Layer 8 of a small transformer language model trained on English Wikipedia (14 layers, counted from 0, width 64).
A neuron's activation on a vector x is squared ReLU(weights . x), where the dot is the dot product.

Input weights of the MLP neurons that the questions are about. A number n stands for (n - 128) times 0.0065.
n23: 135, 83, 204, 95, 105, 125, 105, 150, 151, 122, 104, 109, 178, 116, 65, 140, 88, 102, 136, 157, 151, 164, 152, 122, 171, 117, 131, 138, 125, 49, 165, 122, 135, 93, 106, 83, 105, 152, 178, 86, 167, 125, 83, 63, 153, 164, 108, 149, 139, 169, 180, 104, 120, 119, 102, 131, 118, 135, 160, 128, 139, 81, 139, 112
n27: 82, 108, 149, 148, 89, 130, 135, 78, 153, 113, 125, 99, 189, 82, 175, 88, 132, 87, 77, 114, 192, 108, 138, 95, 100, 146, 132, 142, 121, 104, 180, 87, 129, 149, 111, 93, 140, 94, 195, 123, 93, 132, 120, 144, 165, 140, 92, 115, 132, 126, 134, 172, 152, 129, 127, 123, 155, 114, 79, 155, 127, 79, 135, 61
n31: 130, 115, 115, 154, 51, 60, 107, 103, 105, 156, 141, 110, 189, 127, 75, 131, 102, 132, 122, 126, 208, 110, 164, 199, 110, 106, 126, 110, 112, 100, 161, 136, 105, 137, 167, 47, 139, 140, 177, 103, 102, 79, 83, 100, 169, 105, 147, 196, 125, 140, 70, 110, 190, 99, 158, 105, 140, 104, 127, 54, 141, 121, 157, 92
n46: 131, 164, 183, 101, 118, 17, 160, 136, 155, 123, 68, 83, 84, 121, 81, 130, 132, 97, 67, 148, 191, 127, 136, 198, 111, 139, 168, 137, 128, 93, 162, 98, 121, 148, 108, 101, 141, 172, 154, 165, 183, 65, 119, 64, 88, 188, 91, 147, 154, 113, 174, 153, 157, 145, 99, 141, 100, 88, 87, 125, 122, 75, 144, 97
n58: 100, 208, 158, 107, 123, 111, 115, 122, 112, 137, 81, 150, 192, 92, 109, 94, 143, 114, 101, 169, 171, 164, 175, 138, 156, 78, 115, 145, 66, 164, 78, 116, 175, 58, 117, 35, 132, 122, 150, 128, 107, 163, 183, 119, 135, 143, 92, 94, 111, 164, 119, 115, 154, 113, 150, 141, 194, 109, 141, 126, 169, 123, 101, 118
n82: 135, 122, 168, 113, 87, 103, 113, 103, 92, 100, 75, 117, 147, 49, 121, 73, 109, 68, 139, 127, 124, 151, 148, 135, 113, 118, 113, 150, 119, 91, 86, 115, 125, 114, 108, 106, 72, 128, 170, 193, 133, 23, 122, 73, 102, 225, 150, 159, 144, 214, 109, 181, 149, 169, 129, 174, 101, 125, 135, 135, 133, 51, 102, 91
n89: 126, 119, 125, 148, 89, 100, 165, 84, 125, 139, 150, 84, 92, 135, 114, 134, 135, 128, 149, 101, 120, 160, 142, 110, 117, 164, 138, 128, 117, 107, 155, 176, 125, 120, 132, 103, 139, 155, 117, 140, 143, 172, 121, 161, 109, 187, 131, 136, 152, 168, 171, 123, 145, 134, 165, 135, 125, 128, 165, 124, 120, 76, 104, 89
n105: 110, 115, 133, 124, 122, 79, 136, 120, 135, 153, 94, 88, 142, 159, 147, 119, 123, 163, 151, 104, 142, 115, 131, 153, 135, 117, 130, 151, 108, 119, 141, 102, 143, 155, 140, 114, 124, 100, 130, 158, 157, 95, 87, 147, 129, 121, 170, 111, 130, 144, 116, 106, 119, 96, 148, 123, 174, 89, 115, 93, 116, 171, 90, 132
n109: 152, 132, 116, 158, 132, 76, 165, 89, 133, 98, 128, 148, 152, 94, 140, 147, 105, 67, 182, 140, 166, 116, 120, 113, 140, 111, 158, 93, 82, 131, 188, 137, 135, 86, 85, 110, 119, 166, 87, 103, 142, 58, 142, 137, 131, 141, 115, 199, 83, 88, 134, 80, 100, 169, 150, 151, 182, 93, 207, 122, 172, 124, 113, 84
n119: 139, 140, 113, 108, 88, 122, 169, 97, 91, 130, 102, 128, 130, 94, 176, 102, 174, 94, 118, 116, 168, 133, 75, 116, 105, 174, 154, 149, 55, 146, 140, 132, 136, 118, 64, 114, 126, 93, 133, 145, 83, 87, 179, 87, 115, 121, 176, 74, 140, 141, 166, 99, 140, 159, 166, 171, 92, 76, 162, 142, 137, 93, 84, 125
n134: 150, 192, 185, 122, 101, 78, 161, 134, 72, 101, 140, 131, 79, 99, 115, 91, 73, 122, 172, 177, 175, 130, 166, 164, 138, 114, 138, 139, 113, 60, 140, 49, 45, 94, 161, 103, 165, 183, 155, 123, 107, 131, 147, 124, 118, 165, 132, 172, 149, 151, 125, 166, 105, 122, 97, 117, 116, 117, 126, 125, 130, 93, 138, 131
n144: 146, 151, 133, 174, 95, 132, 84, 91, 112, 87, 187, 158, 121, 85, 130, 121, 145, 57, 56, 86, 105, 175, 108, 111, 112, 159, 138, 132, 52, 116, 159, 139, 96, 131, 77, 78, 158, 148, 103, 162, 162, 114, 103, 91, 133, 159, 48, 172, 127, 131, 108, 105, 99, 135, 180, 181, 143, 81, 146, 105, 125, 104, 122, 95
n149: 131, 94, 150, 151, 133, 136, 128, 112, 167, 151, 136, 149, 117, 27, 125, 104, 135, 85, 119, 95, 187, 148, 170, 64, 147, 171, 101, 104, 98, 147, 133, 157, 125, 85, 105, 111, 158, 99, 156, 180, 106, 120, 110, 109, 142, 80, 121, 118, 170, 151, 146, 81, 154, 101, 95, 136, 160, 137, 123, 120, 141, 137, 107, 145
n166: 85, 134, 150, 113, 108, 134, 190, 152, 137, 164, 162, 92, 178, 123, 87, 98, 62, 97, 102, 154, 145, 159, 145, 103, 110, 149, 118, 153, 116, 130, 105, 90, 117, 109, 77, 78, 137, 129, 185, 166, 109, 170, 133, 111, 179, 232, 112, 180, 144, 99, 124, 86, 113, 94, 111, 122, 127, 116, 74, 140, 169, 154, 104, 77
n168: 131, 200, 139, 132, 103, 107, 162, 135, 136, 176, 162, 124, 121, 64, 103, 104, 158, 128, 177, 122, 142, 154, 173, 128, 110, 179, 146, 160, 115, 53, 116, 141, 105, 165, 94, 83, 149, 97, 159, 98, 101, 147, 137, 89, 122, 156, 156, 85, 147, 106, 81, 122, 136, 190, 172, 187, 180, 126, 163, 92, 190, 86, 139, 112
n175: 123, 137, 152, 187, 118, 125, 157, 131, 169, 121, 128, 121, 191, 108, 101, 22, 135, 55, 150, 137, 147, 149, 148, 117, 151, 158, 175, 161, 123, 159, 122, 107, 170, 108, 80, 137, 146, 111, 132, 142, 87, 102, 143, 139, 136, 175, 162, 206, 164, 125, 135, 117, 161, 136, 172, 109, 122, 146, 156, 101, 116, 109, 111, 107
n190: 114, 112, 150, 115, 129, 64, 118, 86, 142, 126, 151, 161, 169, 104, 128, 117, 156, 105, 171, 153, 163, 175, 209, 94, 83, 125, 162, 147, 69, 167, 121, 102, 157, 123, 133, 102, 148, 101, 196, 128, 129, 88, 159, 130, 112, 133, 138, 140, 141, 133, 145, 187, 94, 164, 167, 169, 131, 69, 84, 153, 109, 122, 122, 108
n216: 193, 183, 175, 65, 146, 127, 127, 150, 110, 108, 101, 140, 136, 93, 93, 66, 126, 64, 138, 109, 186, 125, 124, 91, 172, 100, 164, 140, 131, 154, 186, 100, 114, 129, 132, 132, 189, 125, 131, 133, 152, 127, 130, 76, 128, 140, 89, 152, 142, 91, 124, 130, 154, 97, 157, 95, 105, 115, 126, 83, 122, 26, 127, 87
n221: 86, 128, 130, 153, 73, 154, 114, 73, 81, 144, 174, 104, 151, 105, 118, 134, 130, 102, 72, 119, 153, 163, 138, 184, 165, 145, 126, 143, 123, 97, 217, 132, 92, 83, 102, 61, 134, 143, 124, 174, 122, 148, 84, 173, 147, 129, 87, 159, 150, 133, 152, 132, 203, 179, 119, 145, 121, 89, 127, 63, 148, 62, 139, 160
n231: 70, 171, 172, 120, 149, 126, 135, 105, 112, 97, 151, 103, 146, 60, 128, 67, 108, 116, 207, 142, 152, 123, 185, 114, 104, 96, 153, 141, 93, 109, 103, 167, 118, 119, 141, 51, 148, 178, 146, 177, 130, 150, 42, 164, 182, 110, 94, 200, 162, 137, 137, 180, 118, 141, 183, 133, 143, 64, 119, 60, 125, 95, 40, 102
n238: 136, 132, 147, 144, 74, 114, 94, 114, 136, 117, 111, 149, 129, 141, 95, 85, 87, 103, 162, 120, 151, 157, 121, 81, 145, 147, 174, 119, 93, 130, 122, 86, 91, 117, 120, 114, 168, 179, 112, 163, 129, 112, 6, 56, 144, 99, 32, 174, 120, 150, 111, 137, 137, 143, 108, 145, 134, 120, 115, 127, 154, 123, 66, 134
n246: 59, 135, 173, 149, 143, 138, 202, 59, 64, 128, 145, 145, 172, 90, 117, 114, 84, 96, 142, 144, 181, 121, 125, 148, 176, 201, 117, 166, 114, 99, 103, 89, 145, 116, 99, 126, 136, 174, 146, 139, 86, 84, 95, 126, 174, 82, 82, 95, 111, 118, 156, 94, 174, 126, 90, 189, 86, 63, 191, 97, 89, 100, 105, 135
n250: 127, 142, 138, 133, 152, 149, 208, 106, 98, 76, 141, 110, 136, 83, 88, 116, 137, 64, 162, 136, 224, 146, 139, 159, 126, 160, 133, 151, 107, 123, 148, 162, 132, 125, 166, 98, 122, 127, 105, 97, 95, 126, 138, 111, 97, 99, 132, 89, 155, 109, 109, 133, 150, 145, 141, 121, 172, 89, 153, 110, 141, 58, 96, 171

Each question shows a token from some text and the vector x that enters the MLP there. A number n stands for (n - 128) times 0.048.

" rest": 160, 116, 120, 135, 141, 136, 137, 129, 126, 129, 139, 129, 156, 168, 111, 189, 113, 124, 96, 132, 130, 115, 159, 130, 123, 168, 117, 83, 157, 145, 120, 154, 128, 122, 131, 114, 115, 128, 129, 120, 135, 120, 143, 117, 85, 117, 126, 109, 120, 105, 156, 141, 118, 136, 131, 116, 119, 122, 138, 173, 130, 133, 165, 181
The neuron with the highest activation: n250

"ens": 153, 123, 110, 125, 152, 156, 121, 111, 62, 157, 117, 146, 138, 145, 144, 135, 123, 140, 106, 154, 111, 130, 124, 128, 123, 83, 146, 105, 154, 141, 94, 153, 136, 139, 135, 134, 133, 153, 122, 104, 120, 111, 177, 126, 134, 133, 117, 108, 128, 112, 147, 93, 117, 93, 129, 167, 112, 138, 136, 132, 141, 109, 147, 155
Which three neurons fire most, strongest first? n58, n119, n246

"S": 139, 96, 120, 145, 143, 159, 96, 115, 139, 129, 117, 149, 149, 130, 178, 138, 170, 161, 144, 118, 130, 136, 151, 134, 120, 112, 153, 130, 170, 137, 78, 134, 120, 170, 155, 103, 142, 147, 114, 139, 113, 173, 125, 140, 128, 97, 147, 139, 129, 125, 136, 139, 132, 153, 115, 134, 127, 128, 113, 122, 101, 137, 95, 129
The neuron with the highest activation: n231

" left": 139, 112, 124, 141, 142, 160, 137, 144, 126, 138, 126, 128, 111, 153, 114, 150, 139, 122, 134, 146, 93, 144, 84, 142, 124, 125, 107, 100, 190, 125, 122, 159, 140, 101, 127, 110, 96, 144, 145, 103, 159, 147, 161, 109, 104, 143, 106, 132, 120, 165, 155, 140, 103, 111, 148, 127, 139, 149, 121, 134, 140, 118, 163, 153
The neuron with the highest activation: n23

"ra": 138, 132, 79, 130, 167, 177, 111, 114, 90, 144, 115, 120, 83, 151, 104, 119, 146, 121, 128, 168, 93, 121, 115, 132, 136, 91, 130, 122, 126, 121, 128, 143, 136, 137, 130, 182, 144, 118, 143, 101, 121, 147, 135, 101, 130, 148, 106, 151, 112, 103, 103, 129, 111, 114, 128, 133, 116, 139, 112, 138, 121, 150, 139, 114
The neuron with the highest activation: n216

"anc": 147, 104, 122, 149, 132, 99, 89, 138, 108, 162, 118, 118, 174, 136, 120, 123, 144, 130, 130, 122, 113, 114, 121, 122, 148, 138, 153, 98, 123, 130, 133, 155, 85, 124, 122, 154, 123, 149, 138, 121, 132, 163, 146, 128, 142, 97, 136, 119, 96, 108, 160, 94, 100, 138, 86, 153, 116, 153, 109, 149, 107, 151, 129, 157
The neuron with the highest activation: n149

"ob": 141, 90, 111, 142, 145, 138, 121, 109, 110, 147, 111, 130, 102, 143, 137, 124, 147, 87, 131, 124, 76, 115, 158, 130, 131, 102, 105, 112, 145, 167, 132, 139, 93, 122, 127, 136, 166, 121, 152, 84, 113, 129, 108, 148, 125, 138, 154, 146, 113, 102, 152, 160, 115, 142, 109, 133, 134, 146, 125, 154, 110, 160, 144, 149
The neuron with the highest activation: n190

"on,": 146, 150, 100, 155, 125, 137, 143, 146, 137, 156, 111, 137, 103, 178, 109, 136, 120, 116, 124, 94, 98, 120, 109, 132, 114, 140, 111, 129, 217, 127, 128, 109, 143, 161, 137, 130, 138, 105, 142, 135, 131, 139, 129, 160, 139, 140, 149, 123, 115, 122, 137, 137, 126, 98, 140, 161, 127, 151, 128, 145, 107, 149, 115, 136
The neuron with the highest activation: n105

"es": 106, 85, 100, 138, 132, 179, 106, 115, 128, 140, 127, 120, 103, 151, 127, 148, 116, 128, 132, 164, 79, 114, 113, 133, 138, 131, 109, 120, 172, 87, 106, 127, 131, 137, 108, 118, 105, 123, 151, 140, 86, 135, 125, 128, 105, 137, 117, 120, 123, 120, 137, 91, 121, 116, 130, 112, 99, 152, 145, 151, 132, 116, 90, 148
Which three neurons fire most, strongest first? n23, n166, n246

" def": 131, 79, 112, 128, 144, 143, 117, 124, 112, 141, 152, 152, 113, 159, 134, 178, 149, 102, 108, 153, 152, 100, 149, 116, 135, 112, 144, 114, 135, 128, 113, 148, 111, 111, 154, 107, 124, 146, 125, 110, 116, 116, 185, 124, 100, 131, 101, 122, 139, 102, 130, 140, 131, 119, 138, 127, 125, 103, 142, 170, 113, 147, 171, 135
The neuron with the highest activation: n190

"F": 125, 91, 89, 150, 158, 132, 128, 124, 148, 146, 101, 116, 96, 142, 166, 131, 175, 132, 128, 109, 126, 125, 168, 102, 152, 122, 142, 107, 165, 155, 95, 152, 104, 149, 131, 134, 157, 148, 135, 144, 123, 158, 124, 115, 114, 148, 127, 104, 137, 125, 113, 93, 135, 148, 119, 129, 128, 113, 128, 162, 110, 137, 145, 139
The neuron with the highest activation: n149

" against": 145, 117, 133, 163, 143, 152, 130, 144, 112, 154, 138, 126, 132, 154, 123, 140, 128, 122, 134, 142, 151, 126, 125, 131, 139, 106, 113, 128, 235, 133, 128, 161, 118, 126, 133, 109, 113, 126, 139, 103, 150, 136, 143, 143, 121, 130, 120, 149, 125, 137, 118, 169, 136, 139, 116, 138, 137, 173, 137, 128, 117, 123, 121, 163
Which three neurons fire most, strongest first? n221, n23, n250

"vent": 165, 121, 122, 112, 128, 143, 113, 130, 123, 98, 103, 142, 156, 115, 118, 159, 129, 154, 106, 136, 95, 93, 123, 92, 99, 107, 142, 126, 136, 122, 75, 181, 100, 145, 140, 120, 131, 139, 126, 153, 88, 98, 149, 104, 115, 136, 141, 126, 117, 112, 160, 153, 125, 135, 129, 124, 143, 137, 151, 143, 120, 124, 130, 152
Which two neurons fire most, strongest first? n82, n119

"oin": 126, 85, 103, 95, 151, 129, 139, 130, 98, 146, 126, 125, 121, 147, 115, 152, 114, 114, 114, 117, 120, 135, 91, 101, 123, 144, 136, 107, 94, 128, 99, 163, 107, 135, 159, 159, 115, 117, 121, 122, 99, 125, 175, 136, 127, 112, 125, 126, 136, 146, 155, 113, 100, 93, 121, 114, 140, 139, 101, 183, 125, 124, 113, 142
The neuron with the highest activation: n119

"1,": 142, 156, 83, 186, 106, 140, 122, 135, 135, 140, 100, 143, 129, 175, 134, 149, 134, 145, 142, 121, 142, 106, 128, 123, 149, 133, 114, 131, 184, 136, 134, 142, 119, 155, 140, 145, 119, 138, 121, 138, 119, 115, 98, 179, 143, 120, 148, 107, 127, 108, 139, 102, 95, 127, 109, 139, 157, 129, 111, 153, 106, 133, 138, 133
The most active neuron and its activation: n105, at about 2.9

" Ang": 123, 109, 132, 148, 156, 182, 135, 114, 125, 157, 134, 123, 153, 132, 115, 136, 145, 115, 115, 101, 88, 136, 100, 120, 154, 112, 146, 127, 125, 146, 130, 139, 132, 142, 134, 155, 146, 165, 135, 102, 111, 140, 132, 181, 109, 150, 159, 155, 138, 145, 136, 111, 161, 118, 135, 145, 118, 151, 115, 133, 120, 167, 164, 151
The most active neuron and its activation: n175, at about 3.9

"iving": 113, 100, 121, 148, 126, 184, 142, 105, 134, 140, 112, 107, 121, 129, 97, 149, 110, 119, 122, 123, 77, 123, 89, 108, 123, 110, 101, 147, 184, 141, 97, 155, 108, 113, 130, 105, 114, 132, 135, 104, 113, 141, 147, 135, 146, 125, 107, 119, 129, 115, 145, 147, 108, 153, 137, 123, 134, 151, 123, 173, 136, 111, 129, 143
Which two neurons fire most, strongest first? n166, n89

",": 110, 158, 110, 154, 131, 159, 110, 131, 146, 131, 99, 128, 115, 136, 130, 156, 102, 148, 146, 118, 161, 106, 105, 115, 121, 146, 109, 138, 207, 108, 119, 134, 115, 148, 120, 149, 113, 116, 137, 153, 117, 109, 126, 174, 140, 148, 143, 110, 105, 96, 124, 137, 138, 107, 149, 121, 136, 138, 133, 169, 117, 129, 131, 121
Which two neurons fire most, strongest first? n27, n105

"ly": 145, 109, 121, 171, 123, 179, 126, 140, 127, 128, 112, 149, 103, 153, 106, 128, 125, 119, 134, 137, 100, 115, 144, 123, 141, 136, 125, 92, 199, 134, 152, 155, 153, 113, 93, 114, 126, 148, 115, 102, 119, 146, 156, 116, 133, 133, 121, 136, 112, 121, 170, 129, 139, 134, 125, 131, 129, 177, 108, 146, 112, 121, 116, 130
Which two neurons fire most, strongest first? n23, n89

"\"": 134, 122, 118, 152, 141, 117, 98, 160, 119, 120, 103, 126, 138, 149, 117, 141, 148, 138, 140, 123, 128, 125, 85, 137, 129, 149, 111, 124, 191, 115, 132, 159, 129, 147, 97, 114, 134, 165, 128, 117, 159, 128, 113, 138, 125, 152, 131, 144, 99, 130, 109, 103, 116, 114, 130, 130, 130, 157, 126, 168, 124, 170, 110, 181
The neuron with the highest activation: n105

"2": 128, 160, 91, 185, 103, 151, 104, 159, 134, 132, 98, 143, 139, 155, 112, 146, 151, 139, 142, 125, 82, 107, 115, 139, 138, 147, 109, 124, 152, 113, 119, 152, 107, 129, 139, 147, 137, 143, 120, 123, 111, 161, 157, 123, 131, 131, 115, 111, 106, 112, 130, 107, 120, 150, 133, 181, 157, 152, 124, 128, 107, 140, 139, 137
The neuron with the highest activation: n168

"le": 128, 95, 127, 123, 177, 207, 124, 129, 100, 118, 115, 145, 148, 125, 128, 139, 125, 120, 126, 127, 111, 133, 161, 128, 112, 137, 149, 107, 148, 150, 107, 106, 99, 161, 139, 184, 129, 110, 137, 121, 120, 129, 156, 140, 137, 138, 129, 146, 128, 129, 104, 139, 128, 118, 128, 118, 147, 152, 103, 157, 98, 125, 112, 123
The neuron with the highest activation: n27

"t": 113, 98, 130, 134, 143, 164, 140, 129, 106, 134, 127, 160, 117, 117, 134, 160, 118, 132, 121, 150, 96, 111, 115, 120, 133, 159, 144, 125, 144, 118, 84, 125, 130, 124, 147, 164, 116, 119, 107, 105, 148, 168, 139, 148, 141, 121, 146, 88, 78, 136, 165, 160, 145, 119, 116, 140, 134, 155, 147, 122, 156, 138, 117, 161
The neuron with the highest activation: n246

"aid": 122, 106, 125, 134, 150, 163, 123, 132, 150, 121, 150, 178, 118, 145, 145, 129, 121, 150, 103, 131, 67, 106, 127, 73, 139, 109, 149, 102, 145, 155, 131, 157, 132, 133, 136, 113, 117, 153, 156, 131, 121, 110, 142, 117, 98, 121, 110, 132, 107, 138, 153, 119, 118, 109, 136, 124, 161, 107, 158, 139, 114, 152, 128, 150
Which two neurons fire most, strongest first? n144, n109

" September": 137, 120, 109, 151, 123, 163, 114, 142, 144, 118, 104, 152, 119, 153, 126, 174, 99, 164, 121, 112, 118, 141, 129, 122, 100, 138, 101, 121, 180, 94, 109, 157, 127, 118, 111, 129, 142, 135, 123, 140, 127, 152, 157, 158, 132, 156, 113, 92, 130, 122, 110, 131, 130, 121, 148, 152, 153, 132, 156, 125, 132, 130, 166, 169
Which two neurons fire most, strongest first? n168, n89

" three": 130, 85, 92, 173, 160, 129, 112, 105, 123, 110, 124, 157, 105, 160, 137, 129, 131, 107, 140, 143, 100, 116, 117, 137, 138, 151, 95, 110, 171, 170, 133, 135, 94, 123, 109, 122, 112, 131, 112, 102, 127, 139, 154, 112, 107, 122, 107, 141, 152, 137, 104, 118, 131, 156, 126, 138, 126, 144, 121, 127, 147, 117, 139, 177
Which three neurons fire most, strongest first? n221, n109, n250

" with": 125, 110, 137, 154, 139, 139, 122, 130, 114, 150, 134, 132, 120, 166, 126, 141, 136, 124, 139, 148, 134, 128, 116, 138, 130, 115, 117, 147, 241, 144, 118, 147, 116, 109, 137, 115, 99, 130, 130, 107, 130, 143, 130, 134, 135, 116, 103, 141, 132, 125, 117, 160, 131, 138, 111, 130, 131, 177, 135, 142, 119, 119, 130, 164
The neuron with the highest activation: n221

"0,": 145, 162, 71, 184, 104, 140, 125, 134, 127, 134, 95, 147, 131, 170, 141, 141, 138, 135, 144, 119, 136, 100, 127, 120, 141, 137, 112, 132, 173, 134, 134, 149, 125, 153, 141, 146, 117, 141, 123, 142, 124, 114, 104, 180, 139, 119, 148, 116, 129, 109, 137, 102, 96, 132, 114, 136, 154, 139, 105, 151, 101, 134, 143, 125
The most active neuron and its activation: n105, at about 1.7

"um": 165, 98, 143, 147, 159, 167, 123, 125, 126, 113, 149, 117, 119, 128, 146, 143, 135, 128, 153, 101, 90, 121, 101, 114, 93, 140, 84, 116, 133, 121, 148, 136, 95, 161, 113, 137, 119, 120, 92, 104, 144, 114, 158, 153, 145, 115, 140, 119, 113, 108, 154, 135, 141, 120, 166, 128, 127, 166, 145, 134, 118, 156, 109, 139
Which two neurons fire most, strongest first? n109, n89

":": 143, 100, 140, 169, 134, 129, 114, 124, 108, 134, 127, 133, 117, 140, 131, 139, 101, 124, 122, 120, 198, 122, 91, 135, 136, 116, 120, 117, 160, 154, 127, 119, 121, 128, 138, 114, 139, 141, 138, 121, 147, 141, 137, 149, 128, 166, 128, 155, 119, 139, 113, 140, 144, 108, 105, 139, 144, 190, 123, 133, 116, 184, 121, 159
Which three neurons fire most, strongest first? n31, n134, n166

"A": 129, 135, 114, 141, 147, 154, 109, 135, 146, 142, 112, 114, 122, 145, 173, 119, 127, 131, 103, 125, 86, 118, 99, 139, 96, 126, 169, 123, 186, 119, 124, 113, 132, 152, 129, 151, 133, 112, 134, 108, 103, 148, 157, 113, 117, 124, 112, 125, 136, 114, 107, 175, 150, 147, 151, 135, 142, 168, 122, 150, 95, 144, 142, 117
The neuron with the highest activation: n27

" re": 143, 89, 93, 104, 157, 155, 90, 119, 129, 139, 127, 123, 104, 148, 102, 160, 143, 113, 113, 151, 160, 121, 108, 142, 149, 140, 128, 99, 146, 113, 101, 132, 96, 124, 125, 146, 127, 141, 106, 116, 135, 108, 157, 127, 108, 146, 97, 126, 140, 87, 107, 132, 130, 122, 144, 155, 132, 128, 118, 162, 145, 126, 161, 167
Which two neurons fire most, strongest first? n46, n250

"l": 133, 124, 119, 99, 156, 167, 152, 133, 121, 147, 128, 165, 130, 173, 133, 116, 109, 111, 135, 131, 81, 106, 120, 160, 124, 109, 120, 121, 141, 113, 122, 130, 130, 168, 138, 190, 143, 145, 110, 121, 129, 172, 133, 138, 108, 154, 107, 135, 100, 122, 121, 122, 106, 117, 99, 108, 121, 124, 121, 127, 161, 151, 138, 121
The most active neuron and its activation: n166, at about 0.27

"el": 140, 110, 126, 133, 128, 137, 128, 145, 122, 124, 118, 150, 170, 148, 152, 130, 124, 161, 146, 123, 69, 123, 136, 133, 115, 117, 122, 101, 91, 137, 133, 156, 121, 129, 151, 173, 105, 148, 101, 121, 149, 134, 157, 162, 105, 142, 114, 137, 116, 122, 139, 129, 115, 129, 124, 145, 130, 173, 175, 150, 142, 167, 125, 139
The neuron with the highest activation: n109

" N": 128, 122, 100, 147, 153, 168, 99, 120, 117, 145, 106, 138, 117, 172, 150, 143, 128, 136, 123, 112, 114, 126, 167, 175, 152, 146, 169, 140, 159, 134, 127, 138, 114, 158, 142, 149, 155, 132, 118, 106, 111, 163, 137, 147, 103, 133, 100, 142, 135, 137, 114, 137, 139, 147, 101, 141, 112, 101, 126, 131, 110, 135, 153, 160
The most active neuron and its activation: n221, at about 2.8

"\n": 134, 85, 120, 164, 128, 137, 115, 112, 102, 81, 131, 131, 116, 152, 141, 140, 127, 116, 126, 101, 181, 114, 82, 134, 152, 120, 115, 117, 150, 144, 123, 124, 132, 124, 136, 122, 136, 145, 137, 158, 151, 135, 138, 143, 124, 158, 144, 143, 137, 138, 104, 141, 126, 106, 93, 151, 134, 176, 121, 137, 126, 164, 149, 163
The neuron with the highest activation: n149

"ased": 131, 115, 135, 139, 119, 150, 125, 145, 134, 147, 127, 128, 144, 179, 119, 146, 129, 147, 133, 152, 102, 129, 125, 130, 128, 87, 124, 112, 203, 108, 114, 143, 123, 122, 126, 133, 117, 115, 142, 134, 149, 137, 154, 129, 113, 121, 114, 111, 140, 160, 185, 94, 115, 126, 139, 149, 126, 125, 121, 178, 123, 138, 154, 151
The neuron with the highest activation: n23

"s": 140, 140, 124, 136, 136, 191, 115, 108, 123, 139, 107, 181, 167, 123, 140, 139, 172, 135, 129, 118, 106, 126, 157, 129, 118, 113, 160, 111, 165, 142, 84, 115, 148, 156, 119, 128, 143, 127, 122, 124, 122, 140, 160, 128, 112, 126, 136, 112, 127, 121, 146, 125, 138, 88, 145, 148, 155, 144, 149, 159, 128, 124, 111, 123
The neuron with the highest activation: n58

"=": 143, 128, 147, 172, 123, 131, 114, 132, 120, 111, 150, 133, 114, 175, 148, 129, 114, 126, 144, 113, 167, 140, 101, 146, 144, 99, 124, 142, 148, 167, 102, 143, 145, 119, 111, 141, 140, 140, 136, 106, 101, 99, 117, 133, 128, 159, 134, 138, 89, 131, 124, 124, 112, 126, 122, 149, 129, 190, 112, 109, 111, 153, 132, 166
Which two neurons fire most, strongest first? n175, n238

" played": 146, 105, 132, 130, 132, 141, 118, 172, 125, 115, 108, 126, 110, 170, 98, 140, 140, 112, 127, 140, 115, 123, 123, 131, 117, 106, 128, 110, 206, 121, 145, 137, 111, 122, 143, 92, 91, 137, 131, 106, 132, 149, 166, 96, 114, 139, 111, 139, 124, 120, 166, 116, 107, 136, 140, 149, 130, 155, 112, 152, 141, 143, 113, 149
The neuron with the highest activation: n23